Layer 3 of a small transformer language model trained on English Wikipedia (12 layers, counted from 0, width 96).
A neuron's activation on a vector x is GELU(gate . x + bias) times (in . x + bias), where the dot is the dot product.

Input weights of the MLP neurons that the questions are about. A number n stands for n times 0.014.
n8 gate (bias -0.005): -24 -15 61 -1 -21 6 6 11 -15 -1 -13 -15 -13 27 -10 -4 33 10 -7 0 54 -20 -9 1 -10 27 17 -7 9 -14 -7 19 6 10 5 14 -32 4 3 -26 -5 3 36 -11 18 23 17 -9 25 9 -8 -27 -10 0 -2 19 -20 -18 -20 -33 8 -19 -7 -4 -8 19 11 13 -12 -9 -22 -9 -38 11 -15 -18 -27 26 15 5 30 10 4 3 10 -7 -12 5 -30 22 1 -23 -27 43 33 17
n36 gate (bias -0.099): 34 -40 -4 7 -6 -14 3 -18 4 -7 33 -21 -27 39 1 -43 53 -5 -17 -27 4 2 -21 5 -9 21 -11 -22 27 39 6 8 -11 -71 -9 20 -52 26 22 1 24 -2 17 -12 6 -4 -2 43 -25 -32 -24 32 17 27 18 5 -36 8 47 17 -25 26 -9 9 -78 14 12 37 44 -29 -11 -22 -22 -24 12 -19 19 30 25 -10 4 -28 2 13 5 -43 -4 32 1 46 -1 -12 -26 -15 -20 -6
n41 gate (bias -0.102): 37 31 -4 -42 -31 -16 31 19 16 -34 18 22 -25 22 -1 15 -5 -47 1 -13 -8 -45 -32 14 -23 18 9 -14 12 -26 -10 33 -31 5 21 9 -10 1 19 19 -2 -14 21 -17 44 34 -36 36 -18 -20 41 -14 -8 6 3 25 41 42 -12 1 8 12 -25 -36 -1 16 -23 -4 -3 -1 44 4 -28 -41 12 7 -34 6 17 -30 9 -9 0 -6 -9 3 -45 4 -18 -31 -23 4 18 17 -7 -17
n58 gate (bias -0.029): 4 -29 -2 -8 20 -6 -9 -14 18 -6 18 4 9 18 -1 -20 21 23 -12 10 16 -7 -4 1 10 2 36 -7 14 -21 19 -12 5 -3 14 17 -19 2 8 -18 1 3 8 -19 31 -16 5 24 28 -1 2 -15 -28 12 11 10 -27 32 14 7 -21 33 15 -18 -15 2 29 16 14 -13 -4 -1 -13 -3 7 -13 0 -15 -10 35 22 -9 7 -11 8 -45 7 -7 10 7 -3 -32 -20 22 14 10
n71 gate (bias -0.032): -1 23 -10 -14 -7 -14 -9 -5 12 -19 -15 -10 11 26 15 11 2 -13 -14 0 -22 -19 -21 29 -23 32 47 -31 75 21 23 2 1 -54 -19 12 -30 -16 11 9 -20 -1 6 -3 31 11 -27 29 13 -18 -1 -22 15 38 15 26 -21 5 27 -24 -6 -5 -12 9 -12 41 41 -21 23 11 4 -10 5 -7 -24 -9 -22 9 5 -7 29 -17 6 -23 17 -5 29 22 -4 -29 12 -54 31 52 12 1
n73 gate (bias 0.022): 4 -4 15 20 -14 -7 -36 -7 -22 25 -4 28 -3 20 -11 -16 11 -2 15 13 11 -4 -5 27 -27 23 19 -22 21 32 -13 -19 -1 -5 12 -14 -40 -8 -30 1 4 18 -4 20 -9 16 23 17 19 -9 -21 -12 1 62 30 13 -45 6 16 -37 11 -18 -3 34 -28 9 29 5 26 21 -27 -27 -6 21 -14 -2 -21 1 10 18 -4 6 -13 27 23 -24 19 48 25 11 -8 30 -11 6 18 -33
n84 gate (bias -0.138): -33 19 14 -4 -12 32 37 8 6 4 -15 -8 -4 21 7 -7 -18 -4 -1 -11 -23 -24 -42 8 -11 -1 -24 -35 18 -6 -25 2 2 -5 23 1 20 7 10 17 15 -14 -10 -22 -2 15 -36 4 3 3 21 -11 -13 -20 24 33 47 -3 0 16 -23 4 -10 -6 -23 21 -8 3 -3 22 -6 22 -25 -13 -6 30 -36 -2 8 22 -3 27 -15 -5 28 13 -18 -22 -36 -34 -20 -11 -18 -27 13 -2
n118 gate (bias -0.122): 5 29 -23 -57 30 6 -12 -5 5 -1 -10 20 -22 47 26 21 22 10 -6 8 8 -17 -40 -18 -27 3 13 -6 36 4 -8 21 24 -39 -4 -1 26 -4 -7 -20 1 16 28 -13 -12 41 -27 55 39 -18 -31 42 -1 -18 7 1 7 3 30 19 -16 -11 -6 30 -24 22 19 28 13 -4 -11 -9 -21 22 -4 16 -48 36 27 -4 -15 -10 0 -5 36 -31 -21 -3 1 7 -27 39 -7 -7 -13 -14
n137 gate (bias -0.091): -22 14 -6 -46 16 -16 22 -17 21 0 -4 -4 5 15 24 32 33 4 -23 -4 -2 -37 5 22 16 24 -16 15 13 -34 20 -33 -20 -7 10 -17 -2 15 6 38 24 5 -40 -10 2 -8 -22 8 -13 12 8 -10 -14 -13 -7 1 24 1 -21 -29 -13 -10 -35 -2 -33 29 21 8 13 -7 -17 9 -40 -11 6 19 -11 38 1 13 25 19 18 -42 31 -1 -26 -40 -26 3 -3 -51 19 -24 2 -12
n153 gate (bias -0.064): -31 -37 23 11 -7 -47 -8 -8 13 -16 40 -9 -31 -11 -1 -60 -2 -29 -10 1 30 7 -4 46 0 -2 1 -31 -52 7 -9 -9 31 -1 -1 -7 -7 -12 -3 30 -23 9 -10 27 29 -22 4 -20 21 34 0 -19 -14 -11 -17 42 -48 6 18 15 4 -1 -27 -4 2 19 -14 -10 30 17 5 -6 -2 17 34 1 4 -9 8 13 45 5 3 -19 -6 -25 12 1 -3 17 37 -42 -19 12 1 22
n154 gate (bias -0.023): -20 -38 19 26 -24 11 10 18 21 -26 33 39 -63 -23 -24 -13 8 20 -14 3 3 16 -25 0 -12 -6 30 -39 -11 -13 20 29 -4 12 -9 14 -3 3 -32 41 -26 -9 37 -20 12 10 -28 -11 -25 -49 10 1 -10 15 26 -2 32 -18 17 -1 -14 11 -45 -12 -9 5 1 -1 -16 -17 22 7 9 -3 39 -9 -6 -1 -10 25 39 15 -18 -13 16 -30 3 15 -17 -15 8 -15 -27 25 -10 -29
n174 gate (bias -0.178): -21 5 8 24 -1 29 -3 18 -4 14 -30 -11 1 25 -1 25 20 14 26 14 12 -12 2 -7 -7 20 -7 4 -8 14 -5 -16 -6 -38 -22 -3 -24 2 17 -6 -2 -19 22 22 -15 -5 2 8 -2 -3 -32 8 -16 -13 -1 6 -6 -4 -7 33 -10 -9 16 34 -13 6 29 -6 -15 22 -30 -8 -29 65 -17 -8 4 12 19 6 -5 -17 3 -27 -15 13 24 15 -4 -2 -42 21 -3 20 31 -6
n188 gate (bias -0.101): -8 -7 28 8 -18 -10 -34 -8 43 -9 13 -11 11 -20 2 -42 -12 0 -37 -2 -12 -22 8 9 -12 6 29 -27 -6 34 -1 -10 -19 -6 0 10 -37 -5 -32 4 1 -1 -12 -10 12 7 -9 4 -16 -9 -4 1 -24 1 23 5 -37 -12 7 -10 35 -11 -23 20 -6 -16 -6 -20 -13 12 15 11 40 7 6 -30 35 44 -19 46 29 5 -7 9 2 -25 18 48 -18 8 -39 -19 -13 6 -17 -12
n193 gate (bias -0.051): -6 -29 -28 30 -2 -39 -5 -4 -8 -8 -25 9 13 1 11 -2 -21 -32 42 13 -16 10 -27 32 -10 23 32 -35 -4 21 4 -7 -36 9 -22 17 -30 0 -18 -1 -7 11 -27 56 14 -5 41 -10 1 -29 12 -17 28 11 1 -8 -30 14 19 -27 15 28 16 -2 25 -7 46 22 -19 1 1 -7 11 -8 -9 -15 17 -3 -11 -18 14 -40 -4 12 3 14 12 2 -13 19 26 -28 -14 37 6 16
n208 gate (bias -0.095): 26 16 40 -6 -26 2 -3 30 18 -9 -23 -17 -6 59 -7 -27 -11 -13 -37 -20 -28 -20 -10 12 6 21 -14 30 11 8 38 19 8 -25 9 14 -23 -20 7 14 -21 -9 -7 29 5 -1 -32 21 -25 -12 8 -10 26 32 21 16 -20 -32 43 15 -13 7 -9 38 -28 -16 -4 -2 37 -1 -1 4 28 13 -36 3 31 36 -2 11 -18 2 -49 -35 9 -4 39 -17 -23 -11 21 -14 -15 -2 -25 9
n220 gate (bias -0.090): 10 -6 -23 8 9 10 4 12 -46 57 -66 8 -26 -13 3 51 -25 -19 17 -7 16 10 -19 -3 -17 21 16 -11 6 0 37 -14 19 11 -12 -11 -32 -25 27 -44 25 19 26 39 -42 -12 11 49 -1 -2 -7 13 19 26 22 -17 -28 34 -7 15 21 10 8 36 0 8 29 17 -6 23 -8 3 -68 5 18 4 -4 16 -8 -11 -12 -27 -15 38 11 18 30 -6 8 30 -1 -20 19 27 13 -1
n224 gate (bias -0.177): 13 17 50 -28 -14 -9 17 20 -12 -21 20 21 -14 9 -40 21 -1 11 22 9 18 1 8 10 -21 12 -27 17 -20 -47 -6 10 4 1 -25 -14 -24 -11 -30 0 -13 -12 28 29 -26 19 -16 23 -10 11 52 7 -10 25 14 27 15 12 19 -7 -12 -26 12 22 -40 0 7 -16 30 12 10 22 -4 -21 -8 -5 -44 -4 13 21 1 -53 -3 -32 -31 6 0 13 -9 30 -7 6 -25 -32 24 -28
n236 gate (bias -0.146): -6 6 11 -32 -24 11 52 39 22 14 12 -8 -3 10 -31 3 11 10 -1 25 32 -48 -15 -1 14 -9 13 16 -21 -23 17 -8 -21 35 1 18 49 44 -28 12 -13 2 23 -1 7 1 -4 -7 -13 17 -2 9 -5 -11 -15 1 72 -17 45 -27 2 -1 -2 14 -33 -8 -22 -28 -48 27 15 -2 -8 9 -12 -1 10 31 12 1 9 -15 13 -18 -19 1 -22 -26 2 28 -10 15 -11 3 6 7
n8 in (bias -0.239): 31 21 -7 -20 37 -7 -3 -1 44 -29 -5 28 42 8 9 14 -11 -5 25 -5 -53 -2 -26 -55 -15 -51 -24 1 -15 -3 15 -5 -68 -34 26 -30 51 12 0 14 46 40 4 29 31 -19 -31 -3 -3 -38 -3 20 30 13 1 -56 2 -67 33 76 19 54 36 -14 3 -7 16 21 -27 -21 14 53 41 -5 5 -10 59 -51 -14 -11 -3 -77 -23 -30 -36 48 34 -6 30 13 -19 44 39 -47 -22 6
n36 in (bias 0.097): -16 -37 9 5 -23 -19 17 -10 23 -8 -12 -21 -57 10 -51 -27 29 -2 2 -29 15 24 -16 -11 -15 43 -4 -14 32 56 25 -6 11 -28 17 39 -54 19 12 15 -26 -1 10 -5 27 -2 -36 -10 11 -43 5 -10 8 37 48 24 -29 32 6 10 -21 34 -41 -17 3 9 18 -10 37 -15 10 -38 -1 -17 1 -36 51 60 30 21 37 14 6 26 2 -32 -30 6 36 20 13 -34 -19 -34 -2 -4
n41 in (bias 0.049): -2 47 -5 -24 -20 -32 7 27 46 -18 -16 15 -25 15 18 19 2 -37 15 14 -4 -33 1 -10 16 14 -1 8 -14 0 -12 -5 -27 -10 11 5 23 -10 -8 -23 4 -21 31 -19 13 42 -36 -16 -1 6 43 -1 2 3 20 -13 37 20 30 3 9 21 -12 -32 -10 12 10 -16 2 -8 30 -12 -20 -43 7 17 -8 -10 15 -23 -8 -39 -3 -24 -3 -20 -8 -10 -17 -32 -2 16 -1 28 15 -14
n58 in (bias -0.163): -10 8 4 29 -6 33 31 15 12 -32 -6 5 27 6 -2 -32 1 -1 -36 -7 -28 -23 -40 18 -15 -2 -4 -1 6 44 -17 15 -5 -11 -3 2 -6 2 -24 20 -4 -21 20 21 -10 9 -16 -17 -28 -4 -43 31 1 -37 -26 7 -2 -18 1 25 7 -37 1 11 -29 22 -25 -23 -4 -14 27 -23 -24 -25 -9 -2 -4 42 -10 21 -26 7 -21 -4 1 18 9 -1 16 14 9 38 -14 -25 8 -35
n71 in (bias 0.028): 24 -5 -9 12 0 -25 8 -29 -3 -7 -26 -1 21 13 -31 23 4 -27 4 25 -18 4 -24 -8 -2 44 31 50 12 24 39 -5 0 22 27 9 -25 6 12 -2 -48 17 -14 41 7 21 -13 3 19 -42 1 1 11 -2 31 -11 -16 12 7 -32 20 19 29 -6 23 4 34 -34 4 27 12 12 25 7 -5 21 14 -17 -24 -35 -20 -21 -7 12 -9 12 6 -41 -2 -22 3 -19 -31 -35 -10 46
n73 in (bias 0.021): -32 -11 6 -9 -33 -6 -18 2 -30 -10 8 15 -18 -12 1 -24 -31 -55 -23 15 -26 3 15 13 4 16 -14 5 -18 18 -7 -14 3 0 -11 -2 18 -9 -9 -13 -23 41 2 14 4 13 28 1 1 -7 -5 -14 -14 44 28 12 15 20 46 1 23 11 -5 18 -5 -19 10 17 26 -1 -11 45 28 -16 -11 9 11 8 -21 -26 29 -47 18 32 -7 -23 0 24 8 -4 -3 48 -41 -23 9 -31
n84 in (bias 0.067): -1 -16 -22 -20 -12 18 -36 -40 20 -1 9 1 -46 4 4 21 35 -61 9 38 -71 31 -2 37 -9 -28 23 28 28 26 -27 10 -9 -60 -10 -12 6 30 36 -29 -23 16 58 -28 22 22 23 -47 18 -13 3 -33 2 -18 8 -37 -3 9 22 -2 8 -13 30 -16 26 -6 -49 27 -3 -60 -7 2 -54 -31 48 2 -10 5 19 -34 7 21 -1 26 -16 -18 14 48 19 -24 -5 -22 12 10 -38 12
n118 in (bias -0.023): -39 15 26 2 -11 17 -19 -19 -11 9 -32 14 11 4 -9 -13 8 27 -20 13 -13 -10 31 -9 17 13 16 -21 17 -78 -12 -16 11 28 -23 21 66 -8 -16 -47 24 -5 -34 -12 34 24 -14 -29 19 -20 6 -26 -36 -22 -7 0 29 -3 8 -4 -8 -26 12 -36 11 -2 -31 -21 -23 -1 11 -13 -39 37 9 -26 10 -21 -18 -3 37 17 8 -10 -21 6 -4 13 -33 4 -1 -31 14 3 -19 5
n137 in (bias -0.039): 26 -5 35 -1 33 -12 26 -4 24 -5 -22 23 -20 23 34 -2 21 -31 18 5 25 18 -6 6 -17 -10 18 -9 13 22 34 11 22 2 -32 22 36 -33 26 2 10 -27 32 -9 -26 12 -11 -3 -2 9 19 -15 20 3 -9 6 -28 16 11 4 24 19 33 -3 45 1 -4 2 -5 13 -48 20 41 29 -32 15 40 -55 -11 -5 -8 -38 -8 -6 -28 33 6 -3 8 38 36 39 -15 -35 10 8
n153 in (bias -0.016): 28 -21 -21 20 0 7 11 5 3 22 1 -5 35 22 -34 -3 -22 -3 -1 -36 -7 44 3 -65 24 -10 -32 22 -20 8 11 49 -7 -29 -54 -18 -8 -51 -21 2 11 2 -22 -5 20 1 13 -38 21 -17 5 14 -2 28 -14 10 13 -14 -35 -4 -8 -15 19 2 -13 39 -45 -4 -20 3 -18 -34 13 -10 16 -34 -9 -11 6 -5 -28 11 10 -10 15 9 21 -49 10 13 9 15 7 -1 22 21
n154 in (bias 0.022): -16 0 8 39 12 11 -1 5 15 34 1 5 -16 -9 -12 -8 -36 19 -15 -29 -4 5 6 3 18 56 41 2 -9 -45 17 -1 -22 -1 -21 -16 -37 -19 -30 12 -24 8 8 -74 14 6 -24 -20 -5 -12 4 -6 7 3 11 19 4 -27 -1 -30 25 -38 -30 -5 -40 -30 3 -33 22 -7 -5 -45 -17 12 38 -28 -26 9 2 22 18 28 8 1 6 3 -1 36 12 -24 -3 -31 -12 28 -30 -31
n174 in (bias -0.209): 34 -44 -23 14 8 -40 20 -53 5 -17 52 -1 10 14 8 -11 -15 -18 -15 -11 -2 27 -11 4 3 -16 14 -13 -6 -32 -4 17 -23 54 -19 26 36 -25 -1 -23 -6 22 -27 -46 9 8 13 -9 19 -4 30 36 1 24 -7 10 31 2 -13 -47 -5 39 0 -38 -18 -6 -43 -15 6 -24 43 14 -17 -60 1 -23 -66 -12 -13 -12 12 11 0 7 10 8 -27 -35 -28 5 49 -87 -2 -14 -61 23
n188 in (bias 0.021): 6 -6 52 -11 9 9 -5 17 16 -56 -12 23 -7 12 9 11 9 1 -31 18 3 -57 15 32 -56 55 -18 3 12 41 6 -28 -17 4 21 23 42 2 -5 -23 18 -17 91 3 -14 -41 18 -16 -43 -17 12 -13 -21 -49 33 -42 -27 0 -23 -3 -1 1 3 -6 12 2 -3 -28 -20 5 -3 34 17 -40 -8 14 15 25 19 -8 -23 -16 44 10 0 -9 -4 47 19 -13 -39 11 2 -19 20 29
n193 in (bias 0.023): 7 15 -22 -15 8 26 8 23 -13 -26 -1 -8 4 5 -4 29 -10 -16 -31 38 23 7 -13 -15 -5 -18 -61 25 -63 31 15 29 37 -2 -3 -32 20 8 -8 -2 10 2 32 -17 23 -4 -31 0 -21 9 -47 -16 3 1 -6 18 50 4 -23 15 -21 -17 15 34 -5 -10 14 -9 16 33 -21 13 -34 -43 -22 0 20 -7 -18 7 -15 12 -1 -25 -1 -4 -7 3 21 6 -33 20 19 -20 -22 -2
n208 in (bias -0.040): 63 -11 24 -13 -20 1 12 5 4 22 17 1 -5 24 10 -13 -8 10 -27 -11 -17 -17 1 11 41 -1 -4 19 32 -18 -8 34 3 12 -22 -36 -8 -9 15 19 -36 -16 -37 15 10 -3 12 -35 -3 -15 16 0 -14 7 -3 17 -31 -52 -4 -4 38 29 -14 -19 31 -23 -1 -37 -1 -29 -25 -10 33 -6 -16 -6 0 31 -43 3 3 25 -2 -16 32 28 -31 -18 -69 8 37 -32 -28 -33 1 -1
n220 in (bias 0.008): -20 23 20 4 -5 -1 -15 -4 -45 35 26 -5 3 -30 4 12 5 -7 -4 -8 -28 44 29 -9 -34 12 -3 12 -16 -6 38 17 3 1 7 0 19 2 -21 32 42 44 9 19 7 -41 -15 5 -8 -3 20 9 -27 -13 24 -24 22 8 -47 10 -12 4 4 7 -20 -3 -16 -10 0 -41 -8 -9 -36 -24 -4 32 -12 16 33 18 26 33 -32 30 46 -10 -40 -7 20 45 13 -14 -20 -11 13 -33
n224 in (bias -0.123): -24 -37 -17 24 28 15 25 -29 28 8 28 -19 24 0 -18 -35 -5 1 -5 -22 -11 -15 22 -11 6 -39 29 -9 -24 43 -3 -27 -10 -56 -2 10 26 -13 8 -18 55 12 -36 -11 31 -7 -15 -23 -15 4 -58 -39 -16 -25 -35 -6 -15 -1 -11 8 4 -2 -14 11 21 37 0 30 -37 -5 -55 -8 35 20 -18 35 29 19 -5 35 -13 49 -8 -17 33 7 15 25 -6 -53 30 -39 8 27 -43 -19
n236 in (bias -0.067): 15 5 -47 -4 20 -3 -15 -26 39 14 2 46 -32 -2 -7 -4 -16 -19 25 -9 -6 8 -29 -7 3 24 11 -39 -51 20 -5 45 32 -34 -11 -10 3 -13 -33 -5 49 3 19 22 23 -5 24 27 -7 14 12 11 31 17 -4 -27 -44 -6 -30 25 -25 -8 -18 -31 22 36 23 5 63 -11 17 1 4 1 3 1 0 -1 -22 51 25 -25 23 -2 1 -11 10 11 14 -12 14 -60 4 -70 -19 -14

Each question shows a token from some text and the vector x that enters the MLP there. A number n stands for n times 0.028.

"ust": -21 17 -14 -33 13 4 31 33 -7 24 -1 -20 -19 -58 -7 18 -56 25 12 15 51 15 30 -1 19 11 -39 -15 34 25 -12 15 33 46 24 22 17 14 30 47 5 -11 -58 21 -9 -17 11 -29 1 -12 -2 -3 38 23 9 -31 -12 28 14 29 -22 -17 -17 -5 2 -22 34 -16 -8 -23 9 -23 38 -1 -2 -26 -9 -15 21 6 21 45 2 40 -43 2 -26 -32 15 13 20 -2 10 -12 -24 6
The neuron with the highest activation: n84

"ing": -22 -20 -30 -53 8 -28 14 24 -42 13 -24 -19 7 -58 -24 23 -16 -7 -22 17 -7 36 56 8 -9 29 -24 7 15 42 19 -7 33 16 17 4 26 -26 15 22 2 15 -44 8 -2 -11 1 -13 -5 -20 27 19 29 -41 5 -28 -1 23 36 -11 -28 -18 -10 -45 30 -17 12 2 35 -34 -32 -10 25 -22 -42 7 -21 -23 18 4 12 9 -22 43 17 -16 -18 38 33 25 -8 14 11 10 7 26
The neuron with the highest activation: n220

"an": 14 6 -16 19 -2 0 -22 38 -21 -18 4 -13 -9 -50 -2 28 -41 35 0 -4 17 52 33 -44 -1 -6 5 21 22 31 -19 1 14 28 18 -8 42 -12 5 26 13 20 -28 1 -17 8 -11 -31 26 -5 -15 28 34 -51 -19 -5 -16 10 23 -18 -49 -10 -70 -23 45 -17 6 -14 26 -11 5 -28 39 -15 -15 39 12 -28 10 -17 19 42 7 12 -23 15 -10 0 46 -17 -4 -12 10 -10 -4 -2
The neuron with the highest activation: n84

"av": -6 15 -19 35 -58 -13 6 9 -14 -6 25 4 15 -27 26 41 -29 27 6 2 4 47 37 -42 32 -9 15 11 26 11 -20 -11 30 -11 -9 10 11 -15 -6 41 -32 -22 -31 9 7 9 8 -3 37 25 17 20 26 -14 7 -48 -21 19 39 -3 -24 -37 -5 -10 32 -12 3 19 50 -53 32 -12 38 -10 21 34 28 -3 24 -5 -11 30 2 31 -25 2 -16 15 40 -3 8 23 52 0 14 -10
Which neuron fires most, and how strongly? n193, at about 0.49

"ge": -25 34 -39 -30 -5 11 48 28 4 -12 -26 -17 -38 -53 -3 9 -39 -5 5 8 -3 28 31 -15 -3 -20 -19 21 18 58 -14 24 20 -9 9 -14 38 -35 -5 24 5 -3 -65 -1 -26 -12 -10 -42 31 -9 27 0 28 -11 22 -39 -22 -13 12 -8 -31 -44 6 -22 -6 -32 18 11 -10 -29 8 -3 20 13 4 39 -8 -39 41 -1 -25 16 -13 38 -20 -35 26 -7 -10 17 -1 19 8 -10 10 24
Which two neurons fire most, strongest first? n84, n208

"\n": 19 5 -19 -4 -25 -17 -8 14 -25 -4 -44 -42 -20 -9 -11 -3 -43 -1 -27 19 19 17 6 13 48 37 -14 37 40 25 5 -22 19 13 -19 -1 4 11 4 -1 7 -5 -4 10 -27 20 -19 -20 30 -20 29 4 56 4 -13 -25 -36 -5 -12 4 -8 -3 -38 -30 45 -6 53 -22 -3 0 -13 -21 67 -1 -7 26 4 2 13 7 50 9 -16 4 4 -16 -11 0 16 -14 43 9 49 -23 -5 33
Which neuron fires most, and how strongly? n71, at about 11

"h": -26 43 1 19 -16 -17 -33 40 -35 9 -19 -34 -27 -24 9 31 -17 52 -14 10 37 27 53 11 7 34 -2 30 7 44 5 -1 18 -6 37 -21 46 -24 0 17 -8 7 -29 -3 4 17 7 -18 14 -4 53 -17 6 -32 -1 -37 -37 36 23 -22 -28 -5 -10 8 -15 -41 3 -6 26 -56 8 -40 19 -3 -11 7 3 34 11 7 2 45 5 -6 -34 -24 2 28 26 -22 24 26 4 -12 -5 27
The neuron with the highest activation: n8

"le": -6 29 5 -26 -17 -13 9 57 -31 -5 -13 -13 -1 -47 19 31 -1 12 -18 1 1 69 64 -32 15 24 -19 41 7 42 5 -1 6 22 -27 -9 25 -5 23 37 -3 16 -33 6 -22 12 -4 -7 48 22 25 -20 46 -15 17 -6 -37 3 31 2 -36 -17 -47 -54 22 -11 14 -22 10 1 6 6 4 -14 -10 12 -1 -6 4 7 10 33 45 33 7 -33 -25 21 20 25 -8 40 -14 4 -1 8
The neuron with the highest activation: n224

"in": -10 -9 -13 26 -23 -3 3 47 -35 -14 2 12 -20 -49 -11 19 -15 -19 -8 38 7 33 22 -32 13 -9 18 24 15 26 -19 22 1 5 0 15 33 4 4 18 -15 22 -40 -27 -24 -4 -8 -27 26 2 9 25 -2 -40 0 -46 -5 22 22 -33 -19 -24 -9 -47 60 20 6 11 19 -26 2 -63 50 -21 -32 1 19 -7 24 24 -2 46 -22 11 -22 6 15 1 40 2 -14 33 14 16 -33 35
The neuron with the highest activation: n236

" of": -7 8 0 -2 6 -18 0 22 -11 -3 -42 -27 -2 -34 -1 3 -36 -14 -28 7 25 28 46 -43 7 11 -3 -1 31 21 -19 -15 38 -24 27 2 36 -12 -37 22 -12 7 -31 16 -9 27 19 -13 -4 -6 27 49 17 -1 23 -3 -10 21 42 -27 -51 -16 -7 -16 70 -7 -5 16 16 -43 -34 -28 39 -10 -11 10 -16 -4 31 9 12 34 -2 41 4 7 1 -13 8 -27 -12 13 -14 -21 2 55
The neuron with the highest activation: n8

"i": 7 32 -12 -4 -23 6 36 17 -44 -40 7 -32 1 -54 20 24 -43 6 -43 -2 23 27 34 -20 12 -11 -1 37 8 53 9 6 -18 -8 1 -31 -14 -15 4 19 27 7 -23 -31 9 -8 15 -48 7 -29 -6 10 20 -30 -4 10 -3 30 18 7 -13 -25 9 -57 23 -23 6 -17 28 -24 -7 -36 51 4 -15 -4 -9 -24 14 23 -6 57 -18 28 -4 -20 -30 -13 37 8 2 1 24 2 1 37
The neuron with the highest activation: n188

"as": -18 30 -7 0 -25 15 14 41 -50 -5 -29 -13 8 -55 23 12 -34 32 16 -17 32 46 18 23 24 5 0 24 19 5 -21 28 29 36 10 7 35 -9 12 18 -15 -24 -40 -8 -39 34 -8 -17 6 -11 -10 18 28 -9 19 -14 36 4 14 -33 -18 -26 -16 -56 33 -2 55 -2 19 -14 17 -33 16 -7 24 15 12 7 21 -1 -36 19 -3 48 -53 1 4 -19 17 23 -16 6 28 -7 -17 -23
Which two neurons fire most, strongest first? n224, n84

" m": -8 5 -5 -14 -19 -16 19 -1 -25 -5 -20 -15 -6 -9 6 -9 -12 16 -23 -12 2 67 46 -9 20 -1 -12 -2 0 27 -21 10 -12 -2 13 -1 29 -21 23 13 -5 -39 3 13 -11 25 -19 -7 -2 -33 34 13 -2 14 -50 -21 -31 37 44 -12 -76 -22 -53 1 40 -22 31 -20 15 -35 10 -13 28 11 1 38 24 8 3 21 0 23 6 20 -4 -11 1 -4 33 -47 -31 31 41 -5 12 32
The neuron with the highest activation: n174

"ter": 14 35 -33 -35 7 -17 -3 24 0 -3 8 -24 9 -51 -7 24 -41 7 -11 30 41 24 76 -11 13 12 -26 -15 12 7 3 20 39 29 2 -16 -5 -29 17 81 32 -9 -33 -25 -15 10 -8 -27 27 0 37 16 26 4 17 -17 -8 5 36 7 -4 -21 -16 -17 49 34 -19 -26 -8 -34 5 -10 42 -10 -17 31 -18 10 7 -11 5 28 9 41 -4 -17 11 19 48 21 -14 12 16 0 -14 3
The neuron with the highest activation: n224

"d": -19 -36 -11 -80 -7 -26 13 25 -50 11 -19 -27 -20 -40 17 24 -11 10 -40 10 40 36 29 -17 17 13 4 -3 11 42 -2 20 31 33 -4 -14 20 2 24 26 15 -10 -50 -9 -14 7 -6 -7 -12 2 -4 -5 27 -9 22 -35 -16 41 48 6 -21 -29 -25 -32 46 -22 -10 2 10 -43 -18 -9 46 -16 -19 -7 30 2 30 10 -15 -12 20 1 -39 -13 2 5 -12 -10 -7 45 36 10 -5 30
The neuron with the highest activation: n236

"r": -27 7 -18 -19 5 15 3 15 -38 -29 5 -11 30 -52 16 32 -11 0 -23 -9 53 71 29 -15 42 16 -28 10 32 39 -18 -18 47 1 5 -19 1 32 30 -2 -22 2 -32 0 -8 -25 -1 -5 26 -3 39 -3 -3 -35 6 -28 7 8 28 3 -12 -22 -17 -26 2 -1 -10 -6 25 -44 33 -39 36 12 -25 35 19 13 19 29 2 -1 -3 47 -12 -5 7 34 -5 -13 -6 1 22 -19 -22 29
The three highest activations, in order: n137, n153, n58

"im": -6 20 -26 -65 -29 25 9 35 -16 0 -4 8 3 -44 7 36 -29 15 7 7 -10 74 12 6 19 27 -3 14 19 1 -22 -13 -13 2 1 15 -17 -10 2 13 13 -25 -73 1 0 17 -22 -34 11 -2 -7 -1 7 -55 0 -33 -11 -23 36 19 -32 -29 -7 -39 23 -21 26 7 24 -29 -10 -56 21 -2 8 58 28 -9 26 4 -16 31 8 24 -20 10 -33 -6 32 -15 3 31 37 -3 19 25
Which neuron fires most, and how strongly? n174, at about 0.59

" C": -2 -6 6 -28 -12 -18 5 23 -28 -8 -20 -6 -7 -14 1 19 -10 1 -13 5 27 12 21 6 59 39 -16 10 -1 -6 -4 27 10 -11 34 11 48 -17 4 -16 -17 6 -24 0 0 4 0 -16 20 -38 45 1 6 -9 12 -36 -8 39 48 -10 -41 -14 -28 -26 53 -64 28 -43 -4 -6 3 -29 45 -8 9 19 -6 -5 32 35 -41 15 5 23 22 -13 2 -14 17 -34 3 18 53 23 3 28
The neuron with the highest activation: n58

"ir": -13 3 -11 -10 3 -15 5 26 -32 -28 -10 -12 10 -52 -17 -7 -53 -14 7 -8 7 -4 38 15 16 -6 -29 -13 32 30 -22 -3 6 35 23 30 -17 28 45 -3 -7 -16 -58 -29 -45 4 -24 -45 23 15 -1 11 -1 -31 -2 -16 -14 17 22 31 -29 -34 -21 -49 19 0 17 -17 17 -20 21 -64 28 -14 -24 -1 22 -7 8 24 -5 16 18 -6 -3 6 1 8 53 20 6 32 21 -2 -16 -22
The neuron with the highest activation: n84

" |": 35 -17 -19 3 -25 -24 -10 7 -40 -25 -47 -32 -9 -62 5 -23 -37 9 -20 -4 26 27 24 -19 33 -1 -21 6 32 -4 -3 23 12 -6 13 -2 8 5 7 21 0 -6 -24 -9 25 37 14 0 8 6 26 11 6 -28 13 -24 3 20 17 -8 -59 -8 -25 -21 23 -28 38 17 -15 5 -50 -39 51 5 -19 22 8 -9 14 18 18 10 8 44 -26 -37 -22 17 18 25 18 3 25 -7 -12 36
Which two neurons fire most, strongest first? n8, n188

"ow": -19 24 -2 -3 -8 4 16 -1 -5 31 7 -31 -6 -34 -1 10 -48 -14 -5 22 0 47 52 -7 -29 0 -9 -13 46 5 -6 10 35 25 25 11 1 7 17 53 28 30 -44 18 -10 5 -10 11 -5 16 3 22 10 -17 35 -54 -51 33 37 -4 -12 -29 -10 -31 36 -13 16 -31 40 -10 -3 -19 44 16 1 -21 4 10 42 -25 -17 11 -8 38 -1 -34 -6 -10 33 2 -19 17 42 25 -3 14
The neuron with the highest activation: n220

")": 35 -23 9 -13 -20 -27 18 6 -28 -29 -20 20 22 -4 -4 -8 -27 -12 -42 38 11 12 49 27 16 5 -22 15 36 0 -1 28 19 8 12 -11 7 -44 13 34 6 -8 -20 -12 -19 27 -21 -36 21 -2 34 16 39 -2 -26 -30 -3 4 9 -16 -50 8 -42 -19 30 -5 47 16 12 -30 -32 -15 41 10 9 12 -3 10 23 7 -18 16 -12 30 -6 -21 -38 -3 15 3 28 9 40 -16 -13 48
The neuron with the highest activation: n208